Layer 4 of a small transformer language model trained on English Wikipedia (10 layers, counted from 0, width 128). Numbers have three digits each and are written without spaces.
A neuron adds its activation times its output weights to the MLP's output. To switch it off is to set its activation to zero at one token and run the rest of the model.

Output weights of the MLP neurons that the questions are about. A number n stands for (n - 500) times 0.00093.
n15: 753532551436512657566537611605509295411425268606409339431465423676437478337431620583506367532519326638354421239644494452436581436576380440487584615355500554524554480595647468344604684535554477559611448449478612368742532439569561437487521550658530637587390562640364503402337435497462534522541210401561477507490692644507398611643544430507368238612526440324566630523368474222621377535625
n50: 586479668509465683438535593570467523419413326519554481486524686423460287540566401644323354512457399452383360547739568452426525636371564734438561613477462464410397311694546641440465598476324296612487517618603479480519425471414765578570443411586468652481309456467509602559506608554494567437584387556457500606543387526478625370263614488601410663660472611500355435469468416373699287452476
n53: 652337472541454443439424673576552456280744645382376490629457582450590588612519640444535438500321500583411352396563329641663277363571372370554530446479401604424556426557527407777491619481318542381497692715533409592608693590446410543408472375500622545510602406404618481420707414490630523506433557361563557673689601526409459468540438371477438554380620350387568555471503332615291257541512
n141: 554558533327579530538486873543381868633331519404398375129496314524476454443408522434680411027515739609358409642550525555555470558602390719418601519454586327569528338555576610447447313335174473628298465584635378608469416457600453624519378392429566545597601529528621395406555530407660438504418388485600749527538462760534511519634584638307507399584641450530622482647520284413394485331504
n177: 506594462284567454568295473620658568527497470605383556559551554641449522639608365469484377587433308482503343422479562391521559552645478489638564326642582414345584559626421589401325677669418324634546489374540523478542531463513650372446452606559418562476559436478614447426528632327503582523586456717529448414294452324410486694543500564506474439673455389529434413636423488649595362557438
n214: 422528431481402594486607497415626391534263582440386472444413485418605561424335570415253440574575736564703384588618540598529319466600451552447639528516451611545531421479536448373593540410512446651514526587397456536580467454628398522537500342478564475563455612560465653463649472725484589516605439480434608395270406422454560506720584342453557383523506348467477553419465517583545436574401
n221: 602511601467597574435321572629490747586297538706365665546418379550573564428348378635481727537327497584392548358633415520649694579589511526337595540587578489683569326686453477192516363493306538377419513467313450755465457535583553619378500486353320538612425451398291463370638524395384542543319490479453369628445490563590661578457385510607750381365438413584424730452649332356510442460627
n235: 416400494161525408419457364625419303480395682569412598739531569402622503552388313526732556669477478510497643513557410639614477272491416249487440580472517476410533516388557547567491385355510579442380497803591593581467425446548345475616496523443507549490381429538582523373594629437513667547534382507510426446587652360424513503388453746656550606434275553564470343341648484796461445494531
n239: 757349572463494419622384347569518483558687346575377638914475456550479458439555494481696490522230386507671461464264445590682700707500700627605437440430365430445497369393497373636467436478586587422520581609475299512399469450483254429523493454387441634582484558411559414350563636631491579386570273452509289467538484585519453497380589590513494573335465360475536473599613490483574449587537
n347: 567378624342460478376454610439456578641378464474509654496534604628476503503497684579464326653497384584313438464613525374440410696509212666477490628389600480538476510598590591425436432393336477359544311513608532356725393413452490701357549500382550490383474398723450619585379500377569680710348490667660561396614556767701579555395431448374522307579549510510651395432551386401406442402627
n355: 414424468718523535413508673534486771413373619743425446340400487683474601390410444390410258477382438534589461485708440549423639229707571526414389585596531491510574527516448517358475565709564497443534648459513579475500558602611556649543445497484610512503438412465549586554460391381347414405571512404383518722658467543430363438363442489444486402422440397404642458616531509534617539709514
n384: 488309444415500567458604609500605425489461485469522291361427492629573443455668324806410561226646429298493337454531478533359470417252333493433597407507788445904379602402656577442223349705566569564376482515603200469554529410612449496697638260841570549697515432452376380662551564388504512595382511515533537508617420341611781541520788542508485552637454427485309611285520644381519432504648
n414: 468427473537384339518477688316473284521394650592483655609554690612362579633645497670551698411375286407490560673557250568572510496625583412517489737447518285358622448500603419365579530571615437371593529432607589584244308464389460513618718629154317469514406612840645593392377420385591335463504342556424734276434567554507456441500460618416540583412331496527504606521572521581378368456550
n424: 487418401557586418422611448482404442595392578493288360504553590577292329403516368594574379595429612557490578484324509670724407582250360594574713621558520324583372319568500469679591395626377526459513533667533446509599553356521500637447636404539467471540616313580378417234480596470441523647527631464494379393432487457441563368551709658764406628605425470728352611529557474463451436396367
n493: 577382856514520538414409408564446366657478382612243529575586576633572574368741387455673725643436454343602357630351517573526567348713665431398603776456430567413474692582644373395503500545412504515364387500442357412287589408549611359489488667657419578690193473637352574511378352412318318668596521446573535474582330350572483543656524390392397588597346446584518419539651625321361482535493
n511: 436453453616543558597489483399440556480553381336574409405650509447445649636597604621638621597494313494579457534442365497441579478451344484682596622404637494364599288654586711464377470360649469389281460560396572526512423547572547579448662344481567630413343460512538506593415503561557506456403489412316503477559632576578387497556552556660399497546474532422314473621541389527469455387492

Each question names a token from some text and the token that comes next. It shows the activations a of the neurons there, in the order above. A number n stands for (n - 500) times 0.015.

Then comes g, the gradient of the next token's log-probability with respect to the MLP's output, scaled to length 1. A neuron's effect is roughly proportional to its activation times (output weights . g). A number n stands for (n - 500) times 0.00082.

" include", then " a"
a: 500743500500500500500504500500500500500787500500
g: 567689219520433480481532485472327364620555617389642501387650571480475378569523479558199683521471524470502480567519528509406455651497504681441547604427519467706485483567407451621358250446522405405353619426604466647553643526341388436659423337444479560406722378407508544350325495325789404450489365537481557572369486491511660574567644555614499498494375593507553531460391670521580271743596
Switching off which neuron hurts the next token most? n424

"sk", then "y"
a: 500500500500621500500500500500500500500692500777
g: 557448514283461569654439573358594648461403471685384554604528454668393306476530490573573420582603598639393431608394448841656654517542401488470573575377579367572569475716321490331431559431646342359459635576494554389505479510351418503374473452392558481517545547337467513786355587363486532510409590452360344350526416457718585654486488634318645388413309404531426510650535379537513604650522
Which two neurons, each switched off alone, lower its probability most, in order? n511, n177

"er", then "j"
a: 500500500500500500500500500500734500500500500500
g: 487663480676705250377374648551662625759761448296446346335522485590527332511441625360501572442379588431527377452503506560449403492511592383488454551590660653379397702587446614600623598703450599616461521511476438491550509380514522475462235356472653537502442568438458613390566291484530507559587490418509473317464572432310663506583650439405464289567660339519405662476346416479483461557493
Switching off which neuron hurts the next token most? n355

" a", then " col"
a: 500500500582500661500500500500500500500500500500
g: 426434454637517438478287409322437191418390861488666538515313398564409614335463428536485295627617544433404495370551542600328478377612523550629484559515401489451319587409601336528646572486482564585562508525563539577574478395519451304823497616428608413627602614743598497602518609524570390630404328554523517450529385587566494478507570472382460339471400642513300698467547532400464481576618
Switching off which neuron hurts the next token most? n214

"ured", then ".\n\n"
a: 500568500500500500500665500500500500500500500500
g: 433490335610466345596486574366685423492474482450297561729445429394471394559409570424726583480349526422597342593435373538564392534562470755756780409445474496464634388715542593370467533572573523650461392487437515363541324511398616403478420397366338476504387408493542470480631628649588595486466474552388514588451539456485694410575435571356402701533256475417504521702690427626352568410666
Switching off which neuron hurts the next token most? n235

"15", then " pol"
a: 500500500500500500500500500500500500500500500608
g: 594383339515533607451380373535571576540537344383585463235535567323520438443334584562372587352437395646396661473605596604573288463443491643655543603575442449445722403567668558545439325640497402326466529722587345771604415486472478514294372521510537546570565529729658515573482552379410659436332523503606458535717385550518482551741460447441621369630450517529425372391318404517471403583444
Switching off which neuron hurts the next token most? n511

" Sc", then "ale"
a: 538500500500500500500500500500500500500500607500
g: 495613388636403342347596530415527299499469625535515486620446484648485421306355511597601622479678514451388464479573508552621421687311621471692427539552409639266380435570671259547722559451460474645523416703404561594623502498395456466411374568307455357642324595463450441369460555571702408549613536563645404461535518567747526356585371319511567498668542608556555369445451412243439553494470
Switching off which neuron hurts the next token most? n493

" a", then "ction"
a: 500500500682500599500500500500500500500500500500
g: 588568479476442472501564511385550516414459265574342613470539278312460517355446595489538754423460722665492531429504453654569597556578519438646537594406575538450488343462321726377410557464359483185550510555736569409443461422555425426352671392395478488558561598468622493543526372408621763355633574466676446659518781374409542559499502474471628360429483537597402636557315588380491533340432
Switching off which neuron hurts the next token most? n141

"osed", then ","
a: 500500500629500500500623500500500506500509500500
g: 314352375527465426722403379643602474403436502586472451555402446430507264569666661389618455403378338464422603622447341588609440532540448595499618632426448431301481521674458585404511391623563437786489276403481460468625427616614489736511309270481503482408446403640527480673463497602579556337392466291439417567574605632465652483528683588397450397465559487518480474725600425715647555548472
Switching off which neuron hurts the next token most? n141

":", then "45"
a: 500500567500500500500500500500500500500569634500
g: 451514627497481506482502739552400489606659415497394548361595639702472397515379532473287522463424563236516568371531497447445504554552399584533414354620534626756414609408551623583578413445747476361253451415566429419443428565588499649555743485760576621671405679385387605510627502477404373327502575401491309536488410362565467504607528285424397452467642584548524577287364480627568511435356
Switching off which neuron hurts the next token most? n493

",", then " they"
a: 500500806500500500500500540500500500500500500500
g: 654448498458351540441522395650725380613649451584644508418418714290659395577613332515588625550344599521579463447626381529370407634580560629495488379424391534348598507544487465432521615472707536397627687476612282531459468540442481421447257314537375427645362426535307507595669470605585736646456566586331642529489522549414577609465386350516348483563170455436510421435471475413525503598523
Switching off which neuron hurts the next token most? n53

"ice", then " offic"
a: 655607500500500500500520500552500500500502500500
g: 520421715446555796383464380410625542593461480669408295536590554677358432332572495463511577734508440523360746505554689478520515480576431349527402378542540409618459616475236542275365503460576511485629406363623364415585533532720261494265352311457366665428508514509565541425493473307461490380532478376634421586401490441535516624702525562464628553494475507526683486532425570616459635542561
Switching off which neuron hurts the next token most? n15

" the", then " child"
a: 500500500500500500500500500573500500500500500500
g: 580539535649568573596552471444548604515423455460607290423445433495482437574425439610467508293184318447496514566560409627526557396591350541568432535470373402521554534510763477514615462546655523746632653362476420528351546300542485281526614235411361597607652484476468633523632410472678600614453724393411538633538658444395444502664524501470205576597489394373378445517431380385687537419603
Which neuron, switched off, raises the next token's probability most? n347

"ific", then " j"
a: 500602500500500500500526500500500500500500500500
g: 368430680512389417437466729600555380389566394557368551419683562487613464607437535601386500443445431401514514364595537564525379603313461666619397508438506460576485506559265680474588440506343353719365593529765476481610698593565537650604387494538624436509432569425467406558569556412443497156590528470630187541482486576677529533452552502506380637478585252525551502263535546428535525260548
Switching off which neuron hurts the next token most? n50

" also", then " prom"
a: 500500528961500500500552500502500959500510500500
g: 375356674534425665483569401444422838537434481654407402479523351522511378476363479464644636591414285546341497505467772432339625389357557412601271490398541512530421480498496661383531525583463633323460368447503567652496630463434505520522699409645547565410491548536549407576424654539555497547522454472351684557567328412294498368741691507448496683316288484497437530379540525513658570628603
Switching off which neuron hurts the next token most? n384

",", then " describ"
a: 500500817500500500500552569500500507500500500500
g: 549617523445504555414528333467477567315669627537518696623457491536450621303637346598669516547413657600396597434340610738484708583375524433339461452530641591598452480436407465450596459446433535351316477549221435522467449322525724364626586439508515554526627456507451635533496679423618274422463497490412590451367388541480307361406315518657766537404676584341433609405480435644483457539568
Switching off which neuron hurts the next token most? n239

"hen", then " this"
a: 500697500500500500501500500645500738500500500500
g: 429690337570643394689338594456588456487439586357636265548696387479302484689492463519461448560380535496440588554608212433479702483631361347637362467493456645459401358664494426725304505657414611487489531510386610599503559639468440402536641632595584510417581437735517433500454258538509498588448403368499521513408368484452392475518395533707498541520451698617363455576692476589383460407394
Which neuron, switched off, raises the next token's probability most? n384

" the", then " P"
a: 500500500500500500500500500665500500500500500500
g: 457400496612665284462530709313471656565273433673600567393472407441559772244466407525515481527613458438553409511490621240333566473609371510585539593549584465491498490350551428527407635643434435551486480608494573537685510443607401350485518461684401597268377414502298601662577412386340559544635475542681350445736465452613343573469544532589524485442471643345529554448375416712382572492579
Switching off which neuron hurts the next token most? n347

",", then " she"
a: 500500807500500500500570586500500500500500500500
g: 474652570503326657533538369551409575465600521615562587491417414481653527647620399469430531429406478378507466498454287656454484434618491498582356234409273616603532461406543405505602683601711507284467514419691280680445474617495481412553329253520579584717500671463364553484656569594519684451501616594437582508529456527405486467471414342565340481686246547550368299407623408507561625427574
Switching off which neuron hurts the next token most? n53

" sh", then "ot"
a: 500500500500536500500500500500500500500500500596
g: 451417540449462512441552325657255533416482559485388548433620544570527367547680368570344571507389377559423661469537563509542328395382540538529558256447648322368558244325700632493450555647419673422369686757482559503651562519452483522439616539646495421399356382437547618302524683566428457498564420567393608619627522269436394637578562355478314446478389505671655493497566639518590635498601
Switching off which neuron hurts the next token most? n511

",", then " B"
a: 500500795500500500500525500500500500500500500500
g: 337452647317457495476680539484719440383526549662473610470451442459415659370524342454699579470645657337503340552472455422414597343290648290518538573737444676299363473382430599438578592607458554505539445706678378397592500479609507415514477386484749230518272508586636621465365608603474485488425582369544505313641602395523354500338595507532497495464572525422550516603559588520495603462383
Which neuron, switched off, raises the next token's probability most? n53

" to", then " his"
a: 500508500500533500500500500500500500500510500500
g: 626395693539466503449430409502331618395596525366591490550449381391503510514358313466607735317411484655355577442282334555606533371589567334686483361486440411588584474437412462593593435587605612593560451402490580642541559485502581684523446272543574469708491545621473567456531651441803287458511587336370588464578502347490557447483271495382410714505447429729423470441532579383538736410553
Which neuron, switched off, raises the next token's probability most? n177

"9", then " he"
a: 500500500500500500500500500500500500500589500728
g: 465356908697464794393467610592467509534632777548579385372579611562621480442640583494591417446484463566404403532293329518452523188477312479698424378401489717568452522435536394546450536443490584396431684613642552536518481338573603465340458381515639576416408545323521458485663529509487408480444400610457651459471506522592386393434377279535467441496502482585541642437511390386429620531551
Switching off which neuron hurts the next token most? n511

"i", then "enn"
a: 500500500500500500500500500500652500500500500500
g: 458336627582588585770633404559512671458501315463466330478488629494460316553496504423497399694406620649459662443560165438531452397556498576322487645652361583587600726584505395432559559438649582479326530457424417489543379582349462448373687662476612284547456542569623556580411502476527563488398384339581364380486651453439544541390465399681650576298401422573441571711353486559428487375591
Switching off which neuron hurts the next token most? n355

"p", then "ubl"
a: 500500500500500500500500500500620500535500500500
g: 530436613483397531490329432639472574631435684495723343581473528384634666438493601480321368418311473494649393703557567241513702277441459447446541360677629509494549428632465719401636678564384539544592482457639352318552431460449435613614491587486552429599426505268521461623423382720264286566552416576522543586494591722389478624557418472488491556539551573429544437431288434451509424475413
Which neuron, switched off, raises the next token's probability most? n414

",", then " for"
a: 500500925500500500500576669500500500500500500500
g: 509479419414447503556604502412403619551367393516460664742640504655411601433648317550436573629277478571518580533441520429618689665636493604626407326536672284571459544580462374547411454679548415436259662692550446388568381439339619484568500659403424553392386433369445438634535547553597550475454519577565407431419521295308441405374380595684452443502465462779402695250467446504617490550476
Switching off which neuron hurts the next token most? n239

"ured", then " prot"
a: 500605500500500500500665500500500500500518500500
g: 599589364551520421381458589508408556475549423435477438633635612472327685551501387677536329358441525690522418533615598658412324663462399601387530713565609417472471368631665581672374376499375528246668640607286425567357430449550470369526375591587525424493522347581498408650506574638485743535348543529480501550416502471605446347481786467577696315317419511362439497594495419527462391546354
Switching off which neuron hurts the next token most? n50

"ed", then " to"
a: 500500500500500500500567500500500500500500500500
g: 563736574288400563480518487631412667527578548536384672536730487247482597466524214322406500468497617349590538572439618219320439370419522345497497614467647568658384329469612537500752582423703643454368485602554484331495547497418478528416441547505377601559495382546641350557547477415547578489633579469470637570458388431643660458545604374494572671396441342579300505379369456508415562581520
Switching off which neuron hurts the next token most? n235

"er", then "r"
a: 522500500500500500500500500500571500500500500500
g: 558548481435490486412272473715652566690552304502658330384525539548431449399348580595497526586442497698379476457420477561672534423536536584628475563449437591476315515302457583478301506466608460594576439332431504510405521553412281688457709477488558644415653511703577468579633528633532322397696631429415342677509509489245456457385509502494528570653432258690453530377582589501347406640328
Switching off which neuron hurts the next token most? n355

"ate", then "g"
a: 685500500501500500500500500500778500503500500500
g: 530538575645574555503534497461553389430444469526349521236469388523498698420341460581648588574606588593580256598444539399452604309568511526516338576468579492524386450499400555457484531642549457457500313423561520407438488642597481558710617426345514689445505516586571564639405557265521284403533489489494484765484632438518659414506391605354495338512477382368420727369178446387736627688653
Switching off which neuron hurts the next token most? n355

"w", then "ord"
a: 500500500513500500509500500500500500500500500500
g: 396465471584609432437417415494558360588451376572674391678535512291530555384634545469462647445536513476457505398546524505241728213627578647560551575614635559445421588628687468428705478372583436593558498441367340396478535374446441548341656332500488295664588505613550458523400506467522523399514612516480402544461386639451364526447513406527619468403492551243565420749264758439614438722518
Which neuron, switched off, raises the next token's probability most? n141

"ort", then "ex"
a: 500500500500500500500500500500774500500500500500
g: 537435694592413421471258308442717474765458453570527393516647614542466567375329469518438409297496429694435445612505386406495292344602407475500606699471598492511443583413480506422506516479504547392385506484459632506553463630558546453693603548455377457375511666346656470653397417752348421621432693644501537507274547452453629494386559628346600424556625445401397548639530563405636236645528
Switching off which neuron hurts the next token most? n355

"eng", then "al"
a: 500500500500500500500500500500500500933500500500
g: 285545477560479450414588558347446563380748477530618616592502655455338569452648653666633700499463517489347559612399468440528483364442447462477255613489346511604434593610497573475596368532336540410512628608415527600590585334574515514542422455459723330299579556592307522352518318617769394318334269501595510435573388549498569365622467509360547330520485610490615322513470483523693660500501
Switching off which neuron hurts the next token most? n414

"ate", then "\""
a: 500559500500500500615500500500500500500500500537
g: 405621515384414379621471479450530333644592596420445640719318340468603457508543630278670570445468549246451521479310363457743486649459532445687548501542496529455548481514547493539445524437605565538374483555679441324534626483284286666444412447250481646486496555403699632459539431596438467512483583570559317362555427532399482666500352488575280685505498387508585538654534539744404485666370
Which neuron, switched off, raises the next token's probability most? n221

" occ", then "ip"
a: 500500500514500500500500500500500500500575500500
g: 241531458630368507421658443457544309497520441326559525630509456613495529379552449498529476557504507413659668554635504526412647568408690525353441632515284375328636398462301345565386592824443578582554553487491417377553426560648413436491269489465455556509541692397526644579530584468568629221404702611610679277502527434511369450584560362572505441722600391485451561442502374558472331526591
Which neuron, switched off, raises the next token's probability most? n424

" After", then " several"
a: 500641500500500500500500500673500543500500500500
g: 558297355509481385729621464380388373626512468433433325506632522444595586751487546555458422625324440458282585332589478566662418468427475551545535534747482371602493568479498530542423685465322396397319620540377507635503497600182522455418571657418412473514661398526481409447515563516441555683337387532492466454444623717644511614508526413414523390433576678432575608223663613400607651555448
Switching off which neuron hurts the next token most? n347

" v", then "and"
a: 500500500500500500500500500500500564500500500500
g: 445628496440475523561480515461455699508630472472578616474463708580364395462563230423457469317568557464421501612591511461407411401305456659755722506556481414618703344283450724483399500560557533563419414649511453400539537493603519675476562622685359435356431327668509560523462601528543315379385463479553530333517483485506534382543699385477677367421711485396504482268489458620720559334365
Switching off which neuron hurts the next token most? n384